Layer 7 of a small transformer language model trained on English Wikipedia (13 layers, counted from 0, width 128).
A neuron's activation on a vector x is SiLU(gate . x) times (in . x), where the dot is the dot product.
The model reads these tokens: " pr" "act" "ic" "ed" " l" "aw" " for" " two" " years" " and" " b" "ri"

The vector x that enters this layer's MLP at each token. A number n stands for (n - 128) times 0.038.
0 " pr": 138, 141, 163, 160, 138, 110, 137, 155, 76, 138, 107, 136, 102, 123, 182, 150, 107, 108, 124, 108, 79, 115, 81, 146, 98, 94, 121, 113, 112, 118, 102, 104, 133, 95, 122, 135, 149, 93, 71, 144, 90, 86, 142, 174, 102, 105, 157, 129, 138, 51, 128, 148, 117, 80, 159, 127, 127, 118, 133, 97, 124, 135, 121, 190, 147, 87, 127, 75, 143, 137, 94, 135, 112, 155, 132, 141, 135, 133, 90, 105, 79, 189, 149, 153, 167, 149, 140, 156, 134, 145, 127, 169, 124, 102, 195, 137, 87, 119, 108, 107, 140, 151, 116, 118, 110, 143, 104, 104, 147, 106, 19, 87, 131, 165, 140, 104, 150, 99, 134, 130, 129, 157, 135, 78, 97, 133, 134, 244
1 "act": 126, 131, 161, 116, 134, 73, 152, 141, 103, 134, 97, 136, 113, 181, 206, 113, 132, 147, 190, 165, 137, 139, 102, 177, 113, 158, 90, 80, 66, 130, 149, 107, 97, 71, 67, 140, 108, 157, 124, 173, 96, 110, 168, 183, 124, 129, 143, 67, 114, 109, 130, 125, 176, 128, 117, 124, 97, 135, 154, 116, 116, 92, 113, 138, 121, 118, 99, 93, 133, 150, 100, 172, 168, 159, 148, 168, 149, 120, 118, 126, 92, 158, 137, 142, 188, 106, 189, 159, 128, 147, 146, 84, 102, 131, 205, 143, 153, 92, 130, 76, 147, 142, 60, 129, 139, 122, 58, 98, 153, 116, 124, 83, 140, 117, 108, 138, 146, 134, 132, 165, 139, 146, 128, 84, 47, 147, 90, 153
2 "ic": 101, 126, 150, 118, 186, 121, 131, 110, 156, 169, 117, 109, 117, 187, 94, 112, 104, 122, 150, 156, 84, 115, 59, 155, 142, 127, 177, 115, 75, 134, 164, 122, 148, 125, 109, 157, 194, 149, 103, 129, 151, 46, 181, 160, 92, 169, 147, 188, 95, 108, 126, 121, 95, 84, 138, 110, 117, 135, 154, 161, 116, 107, 122, 94, 99, 129, 116, 131, 152, 165, 83, 121, 146, 102, 158, 139, 135, 61, 120, 148, 81, 137, 122, 167, 157, 113, 111, 148, 146, 130, 139, 99, 91, 122, 142, 144, 109, 69, 102, 105, 177, 134, 121, 112, 102, 136, 93, 186, 156, 149, 88, 78, 152, 84, 101, 173, 116, 129, 107, 158, 142, 116, 101, 118, 159, 119, 110, 165
3 "ed": 121, 120, 154, 137, 97, 131, 159, 171, 134, 142, 125, 146, 115, 180, 103, 141, 135, 99, 158, 123, 126, 99, 122, 188, 122, 124, 109, 137, 91, 175, 158, 138, 157, 111, 63, 136, 136, 161, 162, 138, 150, 81, 162, 107, 116, 107, 181, 181, 142, 152, 157, 136, 78, 81, 176, 120, 149, 152, 145, 190, 133, 101, 178, 112, 103, 132, 89, 198, 146, 130, 97, 116, 145, 123, 126, 103, 157, 97, 145, 121, 105, 122, 118, 160, 161, 72, 188, 168, 140, 165, 129, 142, 150, 144, 130, 109, 91, 132, 133, 98, 148, 134, 140, 152, 115, 132, 147, 132, 110, 147, 147, 72, 102, 123, 62, 177, 68, 164, 85, 183, 139, 100, 161, 103, 74, 116, 83, 118
4 " l": 164, 129, 154, 135, 138, 136, 137, 141, 119, 137, 108, 139, 127, 144, 113, 156, 127, 60, 132, 106, 111, 126, 106, 136, 81, 137, 103, 82, 177, 126, 146, 127, 128, 83, 85, 121, 134, 151, 84, 109, 113, 122, 112, 137, 154, 116, 145, 115, 121, 103, 147, 102, 139, 13, 164, 118, 126, 129, 150, 153, 157, 121, 129, 121, 140, 93, 145, 98, 109, 137, 131, 129, 121, 146, 113, 128, 161, 148, 161, 103, 131, 122, 141, 164, 168, 164, 140, 92, 125, 151, 120, 177, 115, 157, 169, 119, 83, 131, 102, 177, 102, 157, 158, 156, 102, 106, 144, 118, 113, 129, 105, 105, 123, 133, 153, 142, 99, 117, 114, 111, 129, 73, 171, 146, 68, 141, 110, 181
5 "aw": 151, 140, 126, 158, 130, 140, 139, 103, 171, 135, 225, 139, 104, 189, 177, 127, 97, 146, 95, 136, 166, 127, 142, 120, 82, 161, 103, 101, 78, 102, 143, 113, 126, 86, 97, 105, 89, 154, 237, 80, 50, 95, 168, 143, 180, 156, 132, 108, 115, 110, 129, 96, 166, 102, 138, 141, 152, 137, 161, 83, 178, 130, 126, 163, 121, 137, 123, 101, 108, 129, 106, 171, 139, 152, 158, 132, 127, 98, 167, 127, 131, 128, 118, 164, 104, 209, 107, 83, 146, 64, 151, 104, 105, 112, 129, 102, 111, 154, 123, 118, 133, 188, 114, 142, 132, 133, 91, 101, 132, 163, 128, 97, 109, 175, 179, 146, 111, 143, 92, 127, 156, 99, 129, 134, 61, 69, 137, 187
6 " for": 154, 121, 125, 119, 73, 131, 130, 73, 146, 138, 143, 129, 146, 117, 144, 131, 142, 112, 83, 127, 136, 115, 136, 116, 131, 125, 147, 154, 94, 91, 137, 124, 108, 110, 98, 111, 85, 134, 98, 106, 117, 74, 116, 148, 96, 123, 158, 112, 160, 161, 103, 136, 115, 42, 154, 87, 92, 148, 113, 170, 153, 152, 182, 142, 141, 108, 94, 102, 121, 109, 157, 145, 144, 158, 147, 137, 146, 128, 125, 172, 94, 154, 119, 190, 93, 137, 111, 113, 131, 105, 130, 111, 102, 150, 132, 103, 26, 142, 164, 101, 153, 138, 109, 147, 105, 110, 164, 112, 122, 161, 95, 123, 110, 110, 110, 121, 138, 117, 115, 140, 131, 116, 149, 125, 166, 135, 108, 116
7 " two": 129, 125, 115, 106, 130, 150, 102, 97, 171, 151, 150, 133, 101, 109, 163, 144, 112, 99, 146, 116, 159, 105, 169, 150, 129, 146, 170, 80, 134, 146, 168, 123, 162, 128, 105, 100, 100, 80, 122, 124, 147, 55, 112, 137, 95, 143, 136, 94, 156, 170, 118, 80, 167, 57, 121, 78, 104, 112, 123, 178, 102, 167, 217, 90, 155, 161, 112, 126, 126, 125, 159, 159, 166, 157, 135, 147, 148, 115, 140, 115, 91, 149, 126, 144, 166, 140, 123, 105, 157, 105, 140, 94, 127, 123, 121, 92, 72, 152, 122, 172, 115, 121, 135, 146, 115, 120, 99, 164, 134, 140, 142, 161, 134, 176, 175, 116, 164, 131, 153, 116, 137, 135, 162, 148, 130, 133, 117, 80
8 " years": 112, 134, 179, 142, 181, 85, 99, 102, 107, 109, 181, 129, 142, 106, 115, 151, 163, 156, 147, 88, 147, 130, 121, 133, 106, 138, 150, 75, 110, 83, 150, 104, 124, 78, 148, 148, 149, 128, 130, 125, 126, 81, 153, 122, 88, 128, 172, 78, 172, 190, 144, 116, 163, 83, 128, 126, 139, 168, 113, 149, 115, 198, 173, 118, 194, 123, 95, 145, 155, 132, 150, 143, 190, 169, 146, 105, 167, 127, 157, 91, 111, 135, 90, 163, 98, 126, 122, 172, 161, 103, 111, 91, 172, 163, 115, 143, 114, 158, 141, 119, 175, 121, 120, 181, 128, 142, 127, 100, 150, 139, 162, 129, 132, 153, 139, 117, 207, 124, 124, 129, 138, 126, 130, 113, 56, 59, 91, 80
9 " and": 143, 108, 147, 63, 178, 98, 110, 122, 138, 115, 124, 124, 122, 119, 121, 78, 145, 141, 137, 110, 158, 131, 112, 159, 139, 113, 139, 114, 94, 123, 126, 131, 154, 106, 164, 124, 137, 167, 82, 125, 150, 95, 104, 157, 109, 114, 148, 125, 136, 159, 129, 122, 113, 82, 149, 140, 130, 139, 121, 180, 163, 116, 237, 148, 111, 160, 120, 95, 116, 102, 149, 167, 151, 180, 147, 154, 137, 108, 169, 131, 86, 135, 116, 162, 149, 121, 114, 124, 130, 168, 143, 91, 142, 150, 137, 132, 35, 147, 146, 136, 105, 112, 101, 151, 84, 156, 149, 133, 191, 90, 147, 171, 112, 139, 107, 127, 145, 135, 113, 117, 116, 143, 151, 139, 100, 171, 110, 79
10 " b": 162, 137, 145, 168, 144, 136, 122, 138, 114, 140, 136, 127, 121, 152, 122, 127, 143, 93, 95, 101, 108, 131, 85, 120, 109, 140, 125, 116, 161, 137, 161, 118, 159, 130, 148, 95, 107, 132, 59, 102, 80, 90, 85, 136, 132, 93, 129, 134, 140, 146, 128, 83, 78, 8, 110, 136, 155, 131, 114, 148, 145, 176, 117, 108, 132, 166, 129, 103, 186, 139, 121, 139, 154, 156, 118, 102, 175, 141, 132, 106, 131, 121, 137, 162, 114, 153, 106, 101, 104, 127, 129, 110, 161, 79, 164, 136, 116, 157, 126, 155, 103, 133, 107, 102, 93, 109, 104, 130, 131, 147, 118, 162, 107, 183, 151, 111, 131, 133, 123, 132, 98, 83, 114, 115, 120, 149, 106, 105
11 "ri": 98, 119, 182, 108, 145, 141, 93, 103, 143, 120, 104, 140, 150, 119, 127, 90, 142, 136, 132, 95, 168, 156, 164, 152, 76, 185, 151, 143, 150, 116, 96, 107, 89, 83, 149, 61, 117, 125, 98, 86, 98, 134, 177, 100, 144, 133, 48, 146, 153, 166, 97, 66, 129, 126, 118, 116, 154, 87, 144, 110, 145, 193, 108, 142, 140, 89, 140, 88, 145, 106, 160, 140, 157, 128, 135, 128, 64, 148, 141, 152, 122, 179, 148, 151, 119, 175, 111, 101, 111, 111, 195, 153, 134, 80, 61, 141, 123, 53, 102, 160, 110, 141, 87, 85, 166, 110, 162, 114, 151, 137, 122, 125, 116, 120, 181, 120, 39, 126, 138, 176, 104, 137, 135, 144, 118, 118, 104, 160

Each question shows the input weights of one neuron of the MLP. A number n stands for (n - 128) times 0.0035.

n174 gate: 126, 155, 127, 167, 118, 163, 77, 148, 147, 122, 177, 133, 124, 175, 167, 138, 138, 64, 130, 171, 136, 157, 115, 141, 115, 98, 132, 151, 78, 146, 130, 132, 125, 153, 138, 134, 138, 122, 154, 132, 127, 82, 99, 99, 78, 109, 136, 100, 162, 79, 125, 102, 143, 185, 152, 88, 117, 80, 136, 127, 103, 134, 142, 129, 136, 157, 124, 132, 148, 98, 132, 168, 92, 147, 172, 125, 120, 101, 176, 125, 106, 136, 170, 159, 187, 123, 74, 97, 136, 76, 79, 153, 114, 132, 150, 150, 192, 111, 125, 113, 165, 130, 155, 100, 91, 156, 145, 143, 98, 141, 98, 143, 99, 124, 128, 108, 109, 55, 127, 173, 100, 128, 147, 72, 97, 84, 111, 151
n174 in: 147, 85, 136, 98, 118, 119, 130, 142, 106, 120, 100, 97, 132, 126, 57, 104, 88, 141, 143, 107, 134, 155, 105, 122, 82, 175, 133, 98, 147, 146, 156, 158, 105, 129, 99, 91, 177, 203, 141, 121, 102, 153, 187, 138, 128, 126, 148, 143, 140, 149, 173, 161, 122, 113, 132, 136, 153, 113, 111, 78, 116, 162, 133, 98, 97, 172, 97, 135, 176, 124, 121, 135, 180, 128, 139, 108, 140, 151, 98, 112, 117, 124, 137, 139, 97, 90, 166, 121, 119, 148, 153, 118, 153, 171, 111, 112, 81, 114, 105, 156, 94, 124, 96, 141, 130, 147, 85, 117, 130, 121, 87, 104, 72, 163, 117, 116, 140, 126, 98, 106, 123, 162, 147, 165, 102, 159, 98, 110
On which token does it fire most, and how strongly? 3 "ed", at about 1.2

n132 gate: 119, 168, 80, 91, 91, 139, 115, 162, 131, 177, 184, 120, 124, 129, 111, 180, 141, 68, 81, 121, 142, 112, 125, 110, 88, 130, 163, 147, 98, 150, 76, 117, 133, 107, 196, 110, 168, 111, 150, 104, 140, 151, 165, 158, 107, 129, 133, 106, 139, 102, 108, 169, 183, 162, 117, 161, 96, 171, 139, 86, 117, 148, 61, 193, 116, 142, 154, 113, 141, 137, 136, 166, 135, 83, 81, 104, 110, 111, 75, 164, 132, 148, 145, 95, 97, 86, 94, 57, 110, 150, 138, 133, 118, 125, 135, 130, 137, 125, 155, 108, 97, 161, 149, 113, 115, 144, 118, 131, 66, 120, 148, 134, 131, 132, 127, 133, 156, 112, 93, 165, 151, 124, 114, 132, 190, 92, 132, 133
n132 in: 120, 120, 110, 120, 119, 126, 141, 118, 95, 112, 120, 114, 126, 87, 146, 144, 103, 134, 137, 113, 86, 155, 172, 92, 148, 161, 90, 119, 157, 100, 147, 149, 125, 61, 121, 146, 119, 120, 116, 163, 163, 84, 188, 144, 124, 86, 127, 112, 81, 149, 138, 100, 151, 128, 127, 189, 147, 144, 133, 167, 135, 105, 107, 95, 100, 91, 117, 181, 153, 144, 101, 127, 104, 105, 134, 144, 100, 124, 71, 145, 153, 102, 108, 107, 161, 119, 170, 114, 112, 126, 135, 153, 93, 152, 146, 88, 98, 112, 143, 129, 145, 112, 102, 123, 110, 106, 129, 98, 164, 150, 185, 108, 139, 70, 125, 107, 147, 146, 104, 124, 123, 127, 141, 117, 151, 157, 115, 102
It fires most on token 10 " b"

n243 gate: 124, 77, 178, 116, 122, 145, 129, 134, 119, 144, 144, 132, 102, 133, 145, 92, 101, 102, 153, 195, 143, 120, 66, 145, 146, 112, 112, 142, 132, 127, 154, 133, 171, 97, 135, 172, 129, 122, 170, 161, 130, 140, 74, 133, 91, 119, 167, 98, 133, 105, 153, 175, 105, 150, 112, 136, 100, 136, 115, 168, 130, 142, 148, 145, 113, 120, 82, 106, 123, 100, 125, 103, 111, 135, 147, 130, 135, 110, 102, 110, 114, 112, 116, 157, 120, 129, 139, 95, 118, 157, 102, 109, 128, 135, 135, 148, 99, 112, 87, 152, 147, 198, 128, 105, 140, 135, 149, 127, 120, 114, 169, 77, 96, 117, 123, 100, 133, 120, 158, 130, 157, 73, 112, 119, 117, 191, 121, 111
n243 in: 111, 135, 124, 98, 182, 125, 134, 183, 139, 84, 118, 134, 114, 132, 139, 139, 100, 78, 116, 103, 137, 141, 95, 103, 88, 122, 146, 173, 149, 109, 135, 146, 143, 88, 148, 117, 179, 169, 111, 80, 169, 137, 104, 165, 103, 130, 160, 126, 150, 121, 183, 95, 124, 135, 140, 98, 102, 142, 132, 142, 130, 150, 122, 101, 166, 114, 115, 145, 155, 94, 116, 140, 132, 110, 105, 164, 93, 102, 133, 128, 115, 152, 95, 143, 165, 86, 85, 141, 137, 136, 83, 112, 135, 86, 150, 90, 143, 125, 114, 130, 122, 128, 162, 123, 153, 109, 127, 170, 138, 176, 109, 153, 140, 87, 141, 123, 166, 144, 116, 156, 152, 137, 154, 155, 119, 148, 104, 137
On which two tokens does it fire most, strongest first? 2 "ic", 9 " and"

n213 gate: 99, 112, 90, 136, 156, 125, 105, 141, 106, 142, 108, 159, 82, 121, 102, 90, 123, 145, 183, 132, 173, 175, 106, 97, 141, 90, 148, 150, 138, 152, 112, 158, 97, 125, 155, 90, 154, 175, 149, 186, 149, 148, 131, 121, 175, 131, 166, 127, 129, 120, 112, 111, 99, 137, 105, 141, 113, 107, 169, 116, 85, 136, 124, 119, 151, 144, 150, 129, 181, 158, 123, 132, 145, 114, 116, 140, 179, 181, 190, 49, 143, 131, 158, 100, 146, 88, 141, 86, 116, 137, 85, 151, 159, 118, 139, 169, 110, 156, 140, 181, 120, 89, 96, 106, 117, 192, 113, 97, 121, 145, 180, 119, 138, 165, 128, 182, 97, 119, 89, 69, 135, 125, 176, 140, 86, 121, 101, 145
n213 in: 114, 78, 74, 126, 183, 150, 154, 128, 119, 89, 85, 137, 149, 83, 171, 53, 72, 129, 122, 161, 141, 116, 101, 102, 163, 97, 159, 112, 133, 77, 96, 141, 108, 117, 171, 160, 121, 122, 115, 97, 119, 132, 112, 151, 110, 99, 139, 124, 144, 108, 137, 122, 118, 113, 74, 81, 153, 113, 95, 144, 149, 146, 131, 92, 127, 69, 101, 148, 141, 122, 121, 124, 115, 109, 126, 126, 146, 196, 128, 126, 147, 157, 117, 148, 157, 138, 110, 117, 168, 123, 165, 127, 151, 120, 166, 153, 107, 128, 127, 115, 105, 99, 121, 112, 91, 133, 115, 122, 137, 110, 107, 106, 155, 120, 156, 169, 133, 133, 146, 101, 158, 86, 121, 176, 113, 152, 133, 129
It fires most on token 9 " and"

n26 gate: 203, 156, 137, 114, 92, 148, 131, 131, 119, 57, 107, 112, 122, 134, 146, 141, 127, 114, 96, 77, 165, 178, 106, 148, 114, 129, 119, 150, 143, 175, 47, 129, 60, 112, 143, 117, 146, 161, 142, 128, 136, 189, 110, 155, 157, 130, 145, 113, 139, 124, 156, 96, 94, 120, 110, 164, 161, 85, 105, 137, 102, 152, 139, 168, 180, 145, 145, 98, 116, 133, 173, 131, 99, 123, 140, 144, 133, 117, 156, 163, 93, 138, 135, 126, 132, 169, 114, 124, 89, 115, 87, 138, 114, 108, 102, 126, 159, 170, 159, 169, 146, 101, 115, 137, 139, 132, 111, 99, 155, 164, 165, 138, 190, 141, 133, 103, 89, 119, 126, 67, 115, 142, 95, 143, 91, 127, 134, 134
n26 in: 144, 121, 137, 158, 173, 133, 104, 159, 135, 142, 99, 122, 118, 109, 118, 123, 90, 144, 113, 72, 115, 114, 131, 151, 132, 143, 103, 97, 112, 122, 118, 96, 126, 119, 141, 116, 124, 132, 137, 170, 121, 124, 157, 156, 126, 130, 115, 126, 187, 72, 84, 107, 191, 108, 173, 103, 168, 79, 154, 181, 137, 117, 113, 161, 120, 155, 117, 136, 79, 138, 145, 75, 74, 125, 124, 130, 117, 87, 131, 127, 155, 134, 138, 145, 164, 113, 113, 158, 121, 128, 104, 101, 109, 114, 131, 124, 68, 122, 119, 160, 111, 130, 128, 138, 107, 158, 136, 87, 146, 206, 141, 134, 160, 119, 77, 164, 133, 117, 141, 122, 137, 125, 104, 119, 141, 107, 115, 119
Its three highest activations, in order, are on tokens 4 " l", 5 "aw", 9 " and"

n267 gate: 163, 109, 74, 113, 121, 150, 143, 143, 143, 190, 108, 143, 153, 128, 141, 98, 100, 132, 144, 165, 197, 94, 158, 121, 104, 154, 135, 143, 166, 48, 148, 138, 120, 161, 125, 131, 111, 125, 121, 158, 133, 153, 85, 184, 165, 84, 124, 120, 105, 140, 170, 148, 122, 139, 123, 96, 157, 105, 145, 131, 113, 161, 164, 187, 134, 147, 58, 134, 164, 147, 119, 121, 107, 117, 136, 120, 131, 123, 121, 122, 124, 92, 135, 116, 90, 148, 139, 137, 78, 120, 164, 135, 132, 139, 116, 102, 106, 146, 116, 141, 103, 92, 117, 171, 107, 130, 149, 116, 129, 114, 156, 170, 145, 110, 151, 112, 151, 99, 104, 105, 165, 141, 122, 143, 136, 113, 136, 74
n267 in: 116, 141, 144, 126, 98, 135, 143, 148, 100, 150, 175, 117, 107, 120, 91, 149, 174, 139, 91, 114, 117, 99, 156, 135, 131, 145, 76, 102, 152, 141, 130, 83, 73, 161, 144, 124, 133, 110, 131, 147, 102, 102, 136, 126, 108, 48, 103, 135, 118, 139, 119, 181, 176, 109, 124, 136, 130, 157, 122, 157, 158, 104, 154, 109, 126, 134, 158, 122, 103, 152, 126, 123, 184, 129, 149, 127, 147, 119, 136, 172, 144, 118, 115, 152, 129, 102, 120, 189, 136, 115, 117, 140, 123, 96, 116, 171, 133, 160, 116, 46, 142, 136, 136, 96, 109, 143, 130, 144, 110, 133, 127, 166, 151, 145, 120, 178, 123, 173, 121, 138, 134, 118, 154, 112, 152, 126, 154, 168
On which two tokens does it fire most, strongest first? 6 " for", 11 "ri"

n317 gate: 178, 164, 116, 123, 125, 185, 154, 166, 100, 162, 93, 163, 115, 126, 135, 131, 158, 149, 150, 97, 155, 140, 132, 150, 152, 158, 116, 182, 95, 153, 103, 158, 154, 151, 125, 160, 112, 96, 135, 97, 180, 122, 118, 186, 135, 113, 115, 107, 151, 132, 179, 177, 135, 91, 125, 117, 89, 116, 131, 168, 157, 119, 102, 147, 97, 116, 120, 102, 167, 156, 109, 126, 150, 109, 117, 131, 81, 111, 151, 124, 144, 88, 111, 126, 161, 139, 131, 100, 168, 103, 100, 106, 120, 108, 131, 127, 171, 138, 81, 132, 152, 189, 127, 142, 104, 162, 159, 127, 90, 167, 91, 131, 203, 109, 141, 111, 78, 97, 125, 108, 164, 106, 69, 154, 118, 104, 161, 184
n317 in: 174, 134, 146, 142, 103, 106, 162, 117, 105, 104, 129, 147, 112, 154, 162, 84, 149, 93, 126, 123, 135, 138, 125, 120, 160, 141, 98, 143, 158, 133, 138, 140, 142, 110, 117, 172, 124, 108, 133, 128, 112, 112, 152, 101, 126, 107, 123, 91, 152, 118, 138, 105, 92, 133, 97, 134, 115, 144, 161, 103, 140, 129, 157, 151, 119, 91, 130, 76, 139, 155, 141, 134, 151, 135, 143, 137, 113, 118, 163, 94, 84, 99, 89, 146, 150, 141, 107, 110, 147, 170, 127, 93, 127, 68, 134, 61, 184, 76, 116, 128, 149, 171, 124, 101, 114, 122, 171, 122, 135, 126, 117, 112, 72, 105, 101, 116, 151, 139, 131, 114, 127, 141, 123, 132, 186, 146, 102, 126
On which two tokens does it fire most, strongest first? 0 " pr", 5 "aw"

n155 gate: 117, 130, 93, 119, 137, 119, 152, 118, 162, 106, 127, 153, 96, 144, 116, 129, 174, 102, 152, 164, 153, 108, 97, 140, 84, 118, 61, 139, 149, 101, 118, 162, 135, 180, 127, 109, 190, 132, 141, 135, 154, 106, 112, 82, 156, 101, 115, 99, 115, 171, 113, 167, 97, 165, 92, 136, 124, 157, 119, 118, 114, 115, 117, 108, 125, 156, 126, 156, 152, 121, 130, 130, 115, 125, 179, 77, 110, 88, 126, 144, 144, 123, 121, 124, 106, 122, 115, 76, 109, 120, 110, 158, 137, 126, 86, 144, 166, 121, 144, 136, 112, 123, 178, 148, 133, 151, 164, 110, 123, 105, 118, 149, 128, 107, 157, 111, 79, 134, 86, 153, 116, 123, 126, 130, 161, 148, 67, 157
n155 in: 143, 96, 113, 154, 128, 116, 110, 75, 138, 145, 108, 148, 123, 124, 140, 137, 133, 139, 116, 156, 94, 138, 148, 129, 120, 124, 98, 132, 97, 142, 156, 150, 141, 124, 158, 170, 129, 95, 103, 107, 135, 88, 150, 100, 138, 116, 137, 95, 129, 186, 94, 121, 124, 182, 93, 133, 126, 115, 176, 146, 88, 133, 111, 111, 170, 131, 156, 140, 113, 124, 99, 179, 124, 99, 137, 140, 73, 104, 105, 170, 116, 123, 103, 140, 163, 140, 93, 145, 97, 143, 89, 145, 150, 134, 142, 105, 138, 134, 110, 55, 135, 118, 117, 140, 153, 143, 99, 164, 88, 114, 114, 137, 125, 126, 151, 120, 136, 115, 104, 145, 166, 115, 107, 91, 144, 84, 96, 98
On which two tokens does it fire most, strongest first? 4 " l", 9 " and"

n140 gate: 163, 130, 66, 87, 131, 100, 106, 139, 130, 149, 113, 67, 134, 106, 149, 151, 99, 102, 108, 116, 169, 134, 115, 137, 106, 119, 103, 136, 102, 103, 125, 167, 174, 96, 123, 109, 143, 106, 163, 117, 103, 147, 97, 121, 143, 136, 131, 151, 137, 155, 85, 129, 168, 164, 155, 213, 119, 118, 117, 169, 137, 119, 152, 103, 130, 100, 147, 79, 127, 105, 142, 90, 137, 126, 91, 149, 131, 174, 87, 95, 122, 149, 141, 104, 187, 151, 114, 105, 117, 104, 126, 116, 121, 121, 105, 177, 137, 115, 182, 80, 81, 109, 111, 142, 111, 111, 143, 93, 148, 120, 130, 133, 138, 100, 133, 145, 59, 145, 123, 155, 118, 128, 149, 106, 107, 170, 133, 115
n140 in: 107, 113, 141, 89, 70, 100, 137, 154, 120, 134, 141, 157, 122, 145, 149, 122, 128, 170, 167, 141, 149, 94, 120, 123, 119, 148, 109, 132, 120, 121, 129, 158, 145, 173, 184, 148, 113, 140, 106, 151, 136, 125, 121, 105, 103, 119, 122, 141, 109, 159, 157, 101, 122, 136, 73, 127, 101, 136, 99, 126, 116, 113, 126, 112, 118, 140, 158, 137, 129, 146, 150, 135, 129, 138, 122, 87, 171, 102, 138, 133, 131, 117, 118, 141, 91, 105, 110, 123, 94, 150, 91, 159, 167, 67, 93, 134, 112, 157, 109, 136, 124, 149, 151, 146, 134, 109, 139, 126, 126, 140, 112, 126, 154, 126, 127, 197, 105, 179, 162, 105, 118, 147, 190, 139, 120, 157, 118, 124
On which two tokens does it fire most, strongest first? 9 " and", 0 " pr"

n265 gate: 143, 141, 72, 167, 121, 129, 137, 150, 108, 139, 116, 170, 145, 121, 138, 63, 131, 134, 145, 123, 179, 116, 154, 123, 99, 123, 144, 146, 130, 91, 105, 140, 141, 98, 87, 123, 133, 130, 121, 165, 148, 143, 120, 126, 182, 176, 117, 117, 151, 137, 120, 130, 183, 130, 133, 135, 137, 73, 123, 93, 134, 169, 97, 167, 156, 138, 103, 116, 131, 110, 114, 154, 93, 105, 89, 115, 135, 127, 132, 105, 107, 121, 129, 101, 135, 145, 92, 136, 126, 90, 141, 161, 117, 71, 116, 165, 172, 179, 100, 147, 91, 91, 155, 120, 145, 130, 122, 47, 111, 146, 96, 178, 139, 182, 127, 118, 136, 127, 140, 126, 121, 164, 160, 136, 98, 97, 103, 134
n265 in: 134, 169, 156, 139, 134, 160, 134, 115, 126, 117, 111, 118, 141, 70, 135, 95, 120, 141, 114, 122, 116, 152, 133, 95, 107, 118, 133, 120, 112, 85, 138, 169, 103, 127, 115, 137, 162, 142, 83, 87, 125, 89, 152, 127, 125, 132, 102, 116, 137, 84, 112, 126, 168, 111, 88, 81, 158, 106, 134, 98, 112, 188, 122, 123, 146, 163, 138, 92, 158, 116, 115, 185, 154, 159, 163, 165, 118, 171, 130, 148, 144, 114, 142, 152, 78, 154, 142, 107, 149, 131, 118, 101, 144, 119, 160, 136, 132, 81, 107, 164, 172, 174, 140, 170, 129, 136, 137, 131, 159, 179, 119, 112, 137, 108, 160, 112, 128, 93, 178, 165, 115, 162, 133, 160, 165, 148, 119, 151
Its three highest activations, in order, are on tokens 11 "ri", 5 "aw", 0 " pr"

n100 gate: 142, 173, 139, 125, 101, 137, 168, 86, 139, 148, 140, 119, 121, 109, 167, 129, 116, 117, 79, 134, 153, 161, 109, 163, 103, 87, 118, 130, 143, 157, 170, 128, 161, 107, 122, 70, 90, 110, 108, 129, 181, 189, 154, 142, 136, 131, 91, 120, 103, 121, 134, 140, 154, 141, 131, 123, 150, 186, 124, 114, 148, 178, 74, 102, 153, 120, 128, 130, 143, 74, 75, 163, 93, 166, 136, 136, 126, 126, 140, 127, 180, 67, 136, 136, 138, 130, 135, 154, 139, 65, 75, 149, 148, 132, 170, 126, 148, 157, 117, 119, 109, 144, 133, 146, 96, 144, 123, 170, 74, 104, 82, 94, 143, 116, 96, 134, 142, 109, 111, 103, 122, 128, 103, 162, 97, 145, 122, 100
n100 in: 130, 184, 124, 127, 100, 121, 115, 117, 82, 155, 130, 142, 107, 107, 122, 142, 137, 112, 117, 72, 131, 162, 134, 107, 110, 163, 143, 113, 141, 154, 135, 107, 129, 136, 113, 136, 157, 154, 76, 118, 104, 170, 144, 111, 146, 94, 89, 105, 124, 140, 116, 90, 134, 156, 139, 91, 171, 97, 123, 112, 130, 155, 111, 129, 124, 135, 107, 98, 160, 137, 113, 139, 106, 145, 155, 95, 108, 114, 162, 113, 80, 102, 109, 141, 97, 100, 49, 105, 116, 152, 138, 104, 158, 110, 111, 83, 152, 129, 119, 127, 74, 123, 119, 167, 152, 126, 148, 125, 149, 138, 145, 154, 103, 153, 103, 136, 161, 112, 142, 129, 76, 120, 154, 145, 154, 123, 104, 113
Its three highest activations, in order, are on tokens 10 " b", 2 "ic", 3 "ed"

n164 gate: 107, 81, 139, 165, 174, 137, 110, 158, 106, 92, 95, 145, 142, 184, 129, 111, 94, 86, 119, 127, 135, 164, 104, 112, 127, 83, 169, 136, 92, 126, 132, 176, 184, 163, 123, 108, 115, 146, 103, 133, 142, 97, 98, 163, 175, 124, 148, 130, 167, 99, 126, 132, 137, 157, 113, 156, 98, 61, 155, 141, 147, 129, 144, 58, 133, 129, 79, 95, 159, 106, 116, 104, 94, 145, 132, 178, 78, 145, 137, 125, 99, 170, 145, 65, 148, 69, 140, 117, 145, 161, 157, 106, 110, 93, 169, 181, 138, 169, 159, 162, 155, 134, 165, 108, 112, 148, 138, 156, 119, 196, 113, 113, 106, 140, 92, 80, 165, 101, 118, 123, 136, 139, 83, 144, 104, 107, 129, 187
n164 in: 149, 105, 136, 142, 126, 145, 96, 128, 158, 126, 123, 102, 122, 84, 144, 141, 142, 137, 170, 110, 116, 113, 130, 168, 155, 140, 157, 117, 153, 162, 115, 48, 108, 138, 142, 161, 115, 92, 92, 130, 102, 140, 127, 165, 102, 118, 145, 79, 143, 136, 125, 76, 94, 110, 173, 75, 138, 115, 131, 121, 90, 163, 107, 133, 163, 82, 144, 144, 108, 176, 188, 109, 131, 108, 137, 134, 152, 143, 122, 164, 143, 77, 140, 154, 93, 148, 113, 137, 119, 158, 126, 180, 157, 146, 134, 137, 117, 98, 114, 133, 126, 119, 94, 156, 133, 133, 152, 136, 132, 143, 125, 112, 150, 155, 135, 142, 173, 122, 135, 142, 196, 114, 130, 99, 117, 102, 150, 67
Its three highest activations, in order, are on tokens 0 " pr", 5 "aw", 10 " b"